Layer 9 of a small transformer language model trained on English Wikipedia (17 layers, counted from 0, width 96).
A neuron adds its activation times its output weights to the MLP's output. To switch it off is to set its activation to zero at one token and run the rest of the model.
A neuron's activation on a vector x is GELU(weights . x + bias), where the dot is the dot product.

Input weights of the MLP neurons that the questions are about. A number n stands for n times 0.0012.
n83 (bias -0.018): 101 92 -292 187 73 -171 -108 9 13 -231 9 173 -205 111 311 56 -14 -91 19 -39 -220 10 157 -216 226 75 50 19 108 126 282 -57 -57 198 -203 50 152 -43 -186 -23 37 -74 117 -165 0 334 -137 -169 -29 -146 72 18 -47 -261 75 -5 -161 10 -99 -9 182 -150 -161 264 140 -22 43 -64 34 23 -71 -120 126 -249 216 232 51 -128 73 -72 -23 -98 -90 167 70 254 -282 5 -395 -155 333 14 130 14 119 -345
n205 (bias -0.025): -256 -104 220 69 279 -123 -169 -117 153 86 59 69 44 -44 77 78 301 -187 -124 -83 -22 -113 -9 -68 79 192 -86 89 -55 239 200 113 129 354 -76 78 -191 -203 88 87 220 -41 85 -98 -146 -74 157 40 64 -142 64 -30 -208 52 -63 -362 -46 149 76 -112 -4 -110 135 -107 64 203 14 52 169 -199 -192 48 -46 -267 214 123 26 -86 -252 60 -18 -302 239 40 -132 198 -209 -160 32 -73 21 -92 -265 75 -68 34
n230 (bias -0.021): -182 -41 198 204 39 165 -204 -45 -201 -103 -173 -154 -129 321 -51 -128 50 -371 -139 43 -191 -180 -152 31 -5 65 -153 -134 13 170 0 -9 95 91 -84 -63 283 -156 -157 86 143 230 126 -136 -34 -32 155 349 243 -98 -67 -66 134 -21 -255 91 261 47 150 -294 -46 -14 173 -37 -91 142 9 105 38 -258 -56 370 -101 -96 -363 221 50 47 -200 -76 -37 -320 -19 147 -97 -18 33 51 57 163 89 50 143 14 71 66
n302 (bias -0.035): 65 -81 -295 86 77 -72 34 -81 -61 14 -98 209 -53 -164 -13 117 -187 150 -272 81 -337 -294 -435 47 -26 -206 38 83 84 -150 -39 -20 -292 312 0 52 82 -293 -73 -210 184 68 98 123 -216 -43 231 142 165 -54 5 288 170 13 -212 -43 46 149 182 -69 -224 -30 100 108 -40 -51 338 -77 -15 -243 147 -67 -15 -87 215 47 376 273 -253 -9 53 -15 -233 198 -68 28 142 -49 151 156 89 203 -184 -53 70 138
n395 (bias -0.034): 114 -72 -238 279 234 37 -14 -257 67 -273 -123 193 -92 233 55 -77 104 -47 -161 129 180 -85 -101 124 208 -256 -85 -194 -146 151 -222 -263 168 -132 23 36 -19 5 -110 104 156 -280 260 -210 -162 18 144 -269 0 -148 62 -70 106 -137 35 -68 -178 319 28 -158 -106 460 -258 -139 148 172 226 127 14 18 -148 -100 -38 -46 190 110 -14 -94 -99 -111 -174 -32 -113 73 -28 107 120 -46 -48 143 93 -9 138 101 66 96
n443 (bias -0.030): 173 177 79 69 -110 -140 -84 -90 4 -34 -126 129 110 39 -40 61 -216 -50 250 118 22 59 118 -13 -176 -13 -171 242 368 -64 -115 103 -235 -69 -227 -95 -51 -63 101 125 -197 21 124 -174 -245 -82 165 195 -108 345 82 59 -70 -187 -8 -52 -55 143 -183 115 -4 14 -160 -120 269 -4 162 95 282 -120 -195 108 -37 113 -124 118 362 -143 272 -13 22 -159 -85 -57 -184 -43 -13 -314 154 91 25 -61 -180 153 -85 -46
n462 (bias -0.008): -284 5 -305 -134 0 157 -11 217 153 -26 -172 -330 -200 -58 72 -269 -88 228 -58 71 175 103 304 245 -22 -389 -205 26 351 51 37 5 5 63 -214 237 61 -275 42 -41 16 -188 21 305 22 52 -118 159 -5 90 169 -106 126 48 40 198 442 -108 -150 -240 42 -148 -197 272 -164 -15 -38 -265 -5 -346 -5 5 281 157 196 207 236 -178 -88 -20 189 -5 59 84 -63 10 186 255 -333 -301 -46 -79 -263 142 49 -60
n498 (bias -0.026): -138 -205 123 -200 40 -269 124 -19 -41 -208 109 -33 0 264 30 -106 117 -200 -109 10 -177 -132 -189 -124 -10 -154 -189 10 -73 -230 81 -87 214 0 -130 14 205 73 100 28 147 -22 -57 -77 -29 -130 77 110 -176 -57 -78 145 147 -142 -72 -234 378 -44 43 197 -52 -79 238 0 0 -137 -194 -51 -172 -51 -77 164 94 132 206 250 321 -82 126 284 57 -234 160 -28 308 -125 -86 -48 334 79 142 -297 -289 161 -53 360

Output weights of the MLP neurons that the questions are about. A number n stands for n times 0.0017.
n83: 146 47 212 38 58 272 -134 -39 -8 32 8 -125 15 -98 -167 140 8 160 -16 45 122 -21 -103 -26 8 11 167 -180 -91 25 -99 18 -235 115 50 120 255 73 -121 219 33 222 -113 15 55 64 56 12 127 61 -187 25 -59 -185 41 4 -21 161 154 -41 -74 -28 -15 156 266 -200 47 -46 -121 15 242 117 -116 12 -168 -74 -89 -25 -87 -90 -151 -68 48 89 -264 171 72 -95 -216 255 19 -145 -361 -139 -167 -49
n205: -29 208 239 -61 305 96 129 93 -135 -195 -26 -24 59 -143 -13 351 0 106 245 31 54 -121 -156 119 91 -95 112 39 139 -188 -280 66 242 -160 -21 -8 -30 -62 13 -96 -68 -133 49 -214 -155 231 163 -85 -39 -21 -129 -179 148 152 -206 21 82 -98 199 24 139 39 -12 30 95 244 -152 -121 0 -38 -52 -77 -141 -104 -116 0 -155 179 -31 0 312 134 79 -84 137 -98 30 50 -131 -188 -396 116 -110 45 -126 -211
n230: 115 -144 -135 47 351 147 75 -130 -236 64 32 295 44 -48 -68 0 13 -90 196 -102 114 52 17 126 74 -176 183 -215 39 0 0 -197 -41 -118 245 -38 -188 -241 242 -212 -229 -204 -34 49 38 199 47 -104 146 139 -202 -155 -67 195 261 -9 194 -226 -223 -168 -210 120 0 314 0 -67 112 57 265 115 -9 -182 87 -23 101 -5 -67 147 366 -81 -62 -39 42 -156 72 -33 -96 -149 50 -20 -212 316 -71 -125 -196 -60
n302: -37 -202 3 -49 -29 -66 -86 20 111 31 123 -48 244 134 69 -24 -17 51 121 -80 122 -36 -19 3 41 92 -48 -37 -68 -89 190 -96 467 -174 -20 -60 127 191 44 -83 36 106 130 127 -92 3 55 25 -127 13 63 -62 -37 -7 6 -54 -66 -99 -146 146 47 -97 0 78 196 22 -293 -66 -49 247 51 155 -28 -76 -69 -95 -144 -89 39 48 -236 -29 52 -50 -109 -25 -251 -53 35 -18 163 23 -47 -29 4 -42
n395: 140 -122 12 -147 244 -169 -50 -137 -134 206 147 126 86 152 -140 35 -206 63 -8 281 -58 17 -89 -152 173 -15 -60 51 15 -120 195 166 -16 -157 -104 -7 -40 -96 129 19 -343 -127 -91 -55 4 -166 -75 108 48 -8 31 -55 -118 -118 -154 153 136 198 67 132 47 -429 145 -67 208 150 -20 -104 -49 35 64 122 -29 -137 -134 33 27 100 -333 139 145 53 89 -74 198 11 196 -85 -81 53 23 196 -141 4 -109 -49
n443: 70 -100 68 -10 101 -95 14 255 59 44 -11 -120 18 -158 177 92 120 21 25 -155 -45 56 -262 117 40 93 -127 -108 69 -311 76 -173 -14 82 7 -229 40 202 -21 39 -106 30 -143 102 190 18 41 -225 -22 -190 -108 73 -36 -48 132 -99 215 -140 77 -85 156 4 -165 -78 -25 3 -53 -84 -114 -46 29 95 -178 -51 125 134 -212 120 -162 163 -33 38 169 194 11 119 54 90 17 -110 -63 -83 103 -62 167 22
n462: 263 -72 251 20 -26 -317 -4 -287 -148 -61 115 -147 -126 -123 -60 59 71 -182 50 114 -74 147 -299 -127 22 -107 90 -219 110 54 95 -132 -72 346 12 -260 -397 103 270 -37 -49 144 93 63 91 9 -57 -94 103 -66 -25 156 -220 233 -298 -13 32 26 -16 -162 0 43 60 -190 90 -4 -80 -71 197 -67 -21 9 102 -30 37 44 -151 40 211 202 -8 81 74 50 -128 -20 147 -54 87 237 25 91 42 -86 -5 184
n498: -30 107 91 82 229 88 143 -47 -155 -57 -173 153 -89 95 -57 145 114 -56 260 178 88 -50 -121 170 -268 36 -345 32 41 195 -92 416 9 -90 -59 -76 -140 -4 133 127 -187 69 -62 -81 -93 -137 62 190 283 -12 67 14 -176 -145 -188 -98 139 -39 4 49 149 -97 -178 -197 0 -48 -17 135 -18 68 -200 270 20 -158 42 -13 -213 326 -191 -98 -43 -305 -97 -149 -39 -44 -122 247 4 8 -21 13 9 256 -119 71

Each question names a token from some text and the token that comes next. It shows the vector x that enters the MLP there. A number n stands for n times 0.0082.

Then comes g, the gradient of the next token's log-probability with respect to the MLP's output, scaled to length 1. A neuron's effect is roughly proportional to its activation times (output weights . g). A number n stands for n times 0.00079.

"er", then " 2"
x: 99 49 -56 -11 136 -228 118 61 -253 65 25 -131 -73 -55 0 64 98 102 231 109 -92 -60 66 147 -37 92 -53 120 -27 35 -47 38 -20 -331 229 -192 32 -24 295 -94 64 -13 58 -238 9 -150 -197 -33 -3 96 -79 98 15 100 -76 -83 69 -18 17 105 143 -28 102 190 40 -115 -1 55 50 -24 52 -326 -209 -242 4 -47 110 177 55 42 74 192 27 259 68 8 -70 132 -60 -184 66 63 -41 -170 -218 -326
g: 54 -99 315 56 66 -49 10 -223 -103 -149 -62 -265 -16 -47 -142 31 161 23 -144 -170 127 -1 -100 134 85 307 59 -45 89 138 -37 -135 257 212 19 39 56 145 -67 -51 50 -22 -8 -29 68 51 -93 -148 -255 -21 -114 -101 -12 -133 122 214 -253 314 -65 -92 30 -18 173 -4 -93 249 127 99 -10 -148 -130 44 33 -137 -68 -34 -243 -221 138 28 149 75 -109 127 -1 11 62 -28 -9 76 -108 -172 -170 111 67 149
Switching off which neuron hurts the next token most? n83

" the", then " public"
x: 88 107 -155 118 330 -202 106 83 -102 227 128 -25 -236 -17 26 91 36 -40 218 103 -64 -220 83 93 100 -38 -152 54 -113 -81 -13 -8 336 -148 62 -112 72 -4 57 -140 -162 -207 98 -128 33 16 -58 -3 175 45 -124 137 -212 192 -142 -90 153 57 197 -19 124 45 136 -42 -37 0 2 -27 -79 102 -46 -90 -111 -151 17 -185 -33 7 -75 71 106 -71 196 -28 -157 162 23 -35 -5 -26 -223 124 -108 -58 -157 -63
g: 28 47 -200 49 153 274 -70 -205 -104 -88 -39 -32 255 136 100 -188 58 -40 12 51 -307 153 321 -34 58 76 51 95 62 142 67 142 256 -185 -49 38 -233 113 -136 -87 102 -84 75 -86 161 18 -179 201 10 52 38 -104 -32 -185 -91 101 249 109 46 -50 -8 -30 -89 -118 220 140 12 58 124 -12 -223 -69 -101 57 -97 -2 -197 -119 -50 -160 -10 -50 76 -286 193 -70 -148 -128 30 -74 -33 95 103 -62 63 -125
Switching off which neuron hurts the next token most? n205

" be", then "h"
x: 138 85 -15 159 162 -130 -25 254 -366 102 85 20 -273 28 -157 77 -37 36 269 218 -55 -77 186 16 47 -98 -56 -17 -217 -160 -96 -130 164 -136 -30 -207 35 104 192 53 -73 -105 31 -136 152 -108 71 73 -93 220 -21 111 -185 174 -29 108 36 45 193 119 -6 44 -94 97 -4 121 -83 -111 -140 152 2 -4 20 -15 -55 -190 67 115 -137 -43 -47 -71 113 -149 -51 -52 46 -208 81 141 -72 110 38 -93 -259 13
g: -240 39 29 25 -82 -170 -61 78 -233 -52 -20 -94 -111 -121 -37 -168 -62 -3 -82 -182 83 -93 97 184 102 193 8 188 74 56 82 30 -196 118 198 75 -23 -19 -11 81 -92 -85 7 61 -131 -321 2 149 -245 -181 120 -89 -109 -15 -36 304 262 -25 54 297 -240 17 -140 -28 66 -27 173 112 138 -58 -33 23 88 -73 -20 -36 156 96 143 308 33 -221 -165 48 101 38 -126 87 -9 -104 -9 195 -37 -42 -175 111
Which neuron, switched off, raises the next token's probability most? n443

"s", then ","
x: 123 -12 -13 12 317 -50 -10 96 -265 40 143 -92 -167 97 -100 148 -54 175 181 176 -60 -137 133 95 49 23 -274 -9 24 -139 -137 -118 17 -174 151 -30 107 103 109 22 -167 -86 231 -123 -4 -62 -32 17 59 -8 -88 7 -34 -19 -210 7 3 71 89 134 136 52 124 91 -25 -152 -39 -72 9 242 -97 3 -12 -6 -287 -120 9 -26 -170 -88 107 114 81 186 119 -82 2 -125 41 171 -173 230 -164 85 -123 -252
g: -138 -190 98 -128 -75 -54 -188 -137 156 -115 54 -85 -146 -129 -20 36 -34 65 91 -8 51 44 108 -116 9 -22 -80 -57 141 -117 -156 140 -169 122 -61 2 188 -14 104 134 -81 95 103 2 -118 141 -140 187 171 138 28 -53 -193 82 62 68 -384 48 -59 22 42 -198 -47 204 -141 114 -109 -50 140 -231 -16 -180 201 233 15 26 -116 157 206 -21 -16 296 -165 293 -77 113 -83 -98 -7 226 -5 -116 48 130 -52 -138
Which neuron, switched off, raises the next token's probability most? n443

"ep", then "\""
x: 29 98 -49 61 208 -187 147 266 -15 153 239 -258 -288 199 -22 -41 25 229 298 82 -133 135 -7 109 15 18 -4 -39 -17 -70 -208 -15 -47 -150 96 -62 62 -22 -62 -65 6 -214 62 11 85 -40 31 0 -184 118 94 143 -49 203 -43 16 -94 -27 -84 -95 -26 33 -54 179 38 -66 -12 90 -67 -53 -12 -129 -115 -54 -168 -267 -18 93 -203 18 -31 131 336 186 181 -116 47 1 -3 65 -232 3 -37 -33 -104 -176
g: 184 202 -17 125 180 -120 133 17 -182 -74 64 -73 1 -34 -191 68 -114 -36 44 52 -192 -48 -172 17 133 -132 90 95 91 -79 -143 -15 -40 -89 69 -60 303 -42 144 -54 -340 74 -18 180 88 -74 -253 25 -66 -120 27 -107 -21 77 -255 133 -46 116 157 153 -19 -187 -62 -1 -7 39 -12 -170 164 108 -69 227 -13 7 119 310 -77 21 18 -166 63 -120 43 213 77 -159 -204 58 -149 138 159 -204 113 34 -223 91
Switching off which neuron hurts the next token most? n462

" ", then "mu"
x: 120 -3 47 31 182 -79 78 144 -215 232 110 42 3 70 -98 61 95 163 238 158 -51 -166 169 -74 -35 -139 -81 22 -105 -318 -97 -45 175 -132 60 -93 25 53 80 -58 -102 -64 220 92 58 -85 -104 72 40 81 -73 380 1 94 -181 171 29 2 106 -3 43 -64 84 64 -60 -26 -84 -46 120 199 -84 -8 -50 -91 -129 -372 -33 32 -238 -140 -135 73 37 94 79 6 -29 -52 -98 127 -104 131 -173 -14 -127 -198
g: -107 -176 90 94 121 -180 -25 -226 51 -70 -273 200 -57 142 -37 -222 265 -49 254 -63 -115 7 53 -10 -38 44 22 -181 188 5 25 48 266 -81 63 -77 148 189 -54 121 -50 -126 107 56 140 70 29 -119 -72 -353 -34 -31 -40 37 -113 -163 75 97 -337 86 -52 -94 30 85 29 -52 209 -189 -139 157 0 99 -59 188 5 89 39 -85 41 -16 -283 43 26 -79 -179 -125 34 -51 112 -13 111 215 171 -3 0 126
Switching off which neuron hurts the next token most? n302

"ta", then "i"
x: -24 -117 -85 -22 1 -114 190 329 -173 96 237 -73 -278 -119 -165 24 -70 -19 292 45 17 123 -45 167 141 66 -155 -21 -191 33 -42 -12 -152 -121 195 -108 187 195 -6 -8 -30 -70 172 -34 168 172 -138 7 -233 40 -185 36 -98 10 33 -32 -22 118 -74 -65 10 -10 68 93 -67 -174 -13 94 44 113 -5 -208 159 -83 -1 -303 80 38 -82 -84 64 -64 153 58 255 -23 207 -14 -48 -128 115 90 65 -42 -34 -227
g: -6 -54 26 -196 -183 -196 81 -174 -20 -3 -34 329 -102 -206 90 -121 -40 60 -212 59 185 15 -101 -90 87 249 -29 45 136 -61 94 186 56 -127 -44 303 -144 240 -52 97 33 131 -33 60 -120 -60 99 -185 -170 -69 23 112 -57 159 85 28 -24 102 -316 -154 111 133 125 -57 -28 4 -27 169 54 -88 55 -321 70 62 -174 46 -122 -146 -198 26 53 198 -15 -80 -28 -108 161 30 169 -129 211 58 95 -88 -50 41
Which neuron, switched off, raises the next token's probability most? n83

" the", then " N"
x: -5 148 -86 122 259 -173 139 133 -92 153 92 -39 -199 -73 10 102 78 -65 199 93 -12 -213 146 8 127 -44 -53 45 -151 -110 87 9 274 -120 122 -42 71 -144 60 -88 -143 -293 201 -127 -1 12 -69 35 99 101 -104 215 -250 264 -155 -148 83 18 122 -51 78 84 37 6 -21 -15 -90 50 -58 172 -56 -79 -70 -60 50 -160 -190 122 -144 109 74 -68 200 -3 -99 46 -35 -155 -26 2 -171 204 -129 -73 -138 -27
g: -38 82 114 31 2 219 -102 -134 -127 -41 -201 97 207 -324 162 -103 110 45 2 -69 -78 125 259 -91 194 101 170 73 -69 161 82 -14 -180 -42 -59 54 -204 12 26 140 -48 41 175 -8 -48 155 -210 141 -194 -71 -115 176 26 36 -275 -2 84 -172 66 89 -194 56 -78 62 116 136 38 -283 -170 -29 -5 -114 49 134 80 18 -21 71 -41 91 211 25 -69 22 -1 141 -281 189 -219 101 60 -103 -28 -66 -235 -94
Switching off which neuron hurts the next token most? n205

" by", then " a"
x: 115 58 -49 160 290 -60 140 104 -315 132 228 -32 -73 60 5 134 88 33 29 176 -88 -114 63 -52 156 -98 -172 -43 -310 -110 8 -112 106 -306 46 -76 102 -43 146 -9 -10 -232 95 -39 -18 -76 -169 32 112 -54 -72 176 -127 157 -2 -39 180 40 117 17 142 -117 183 10 47 -1 -56 -38 -43 138 -103 -36 77 -17 -92 -158 -87 62 -108 108 111 38 112 -115 -9 126 -144 -132 -116 161 -72 182 -104 -96 -258 -58
g: -59 -17 25 -170 118 -3 79 -118 -64 -25 158 302 -171 146 70 -227 2 85 -39 -71 163 110 120 78 100 -99 -117 -220 -300 -23 50 -11 -32 31 -82 -81 -78 305 -109 -46 92 -173 -23 -46 -185 -12 -25 83 -15 -148 107 73 152 -45 -381 65 215 63 36 164 -153 5 63 -250 178 72 238 -75 -156 -113 -54 182 -8 -42 -33 21 15 288 -141 -146 -95 -32 -19 -219 83 224 -53 83 88 -5 61 121 52 -15 -48 102
Switching off which neuron hurts the next token most? n498

" to", then "ur"
x: 89 55 -77 272 319 33 4 269 -240 55 59 -37 -121 -43 -73 29 4 108 201 78 -73 52 137 50 32 -220 -185 -84 -145 -100 -14 -1 210 -324 -26 -211 61 -127 24 -125 -90 -64 265 -122 42 -90 -184 40 191 -86 40 86 -21 167 -3 -85 137 11 109 -19 -33 -30 105 70 -25 -167 115 55 -14 93 -96 57 93 -36 -128 -48 -83 50 -127 -49 32 9 143 -72 103 -127 -60 -160 19 170 -123 266 24 18 -223 -113
g: -2 -85 52 170 -68 74 -117 -213 99 307 -52 -16 6 -162 23 -109 -175 -35 10 -44 304 196 10 -86 -18 -120 146 33 90 -51 -23 -109 111 -45 -7 -88 135 6 -293 30 -37 250 115 -68 246 -15 67 -56 -64 117 56 87 -74 23 197 -33 -43 -19 -24 -73 -16 -106 86 325 -214 69 -169 -50 128 354 55 -420 101 45 -11 -59 -141 -10 -77 -14 -150 102 186 65 -56 -55 -16 -112 -199 -32 91 -70 111 -64 -141 -78
Switching off which neuron hurts the next token most? n230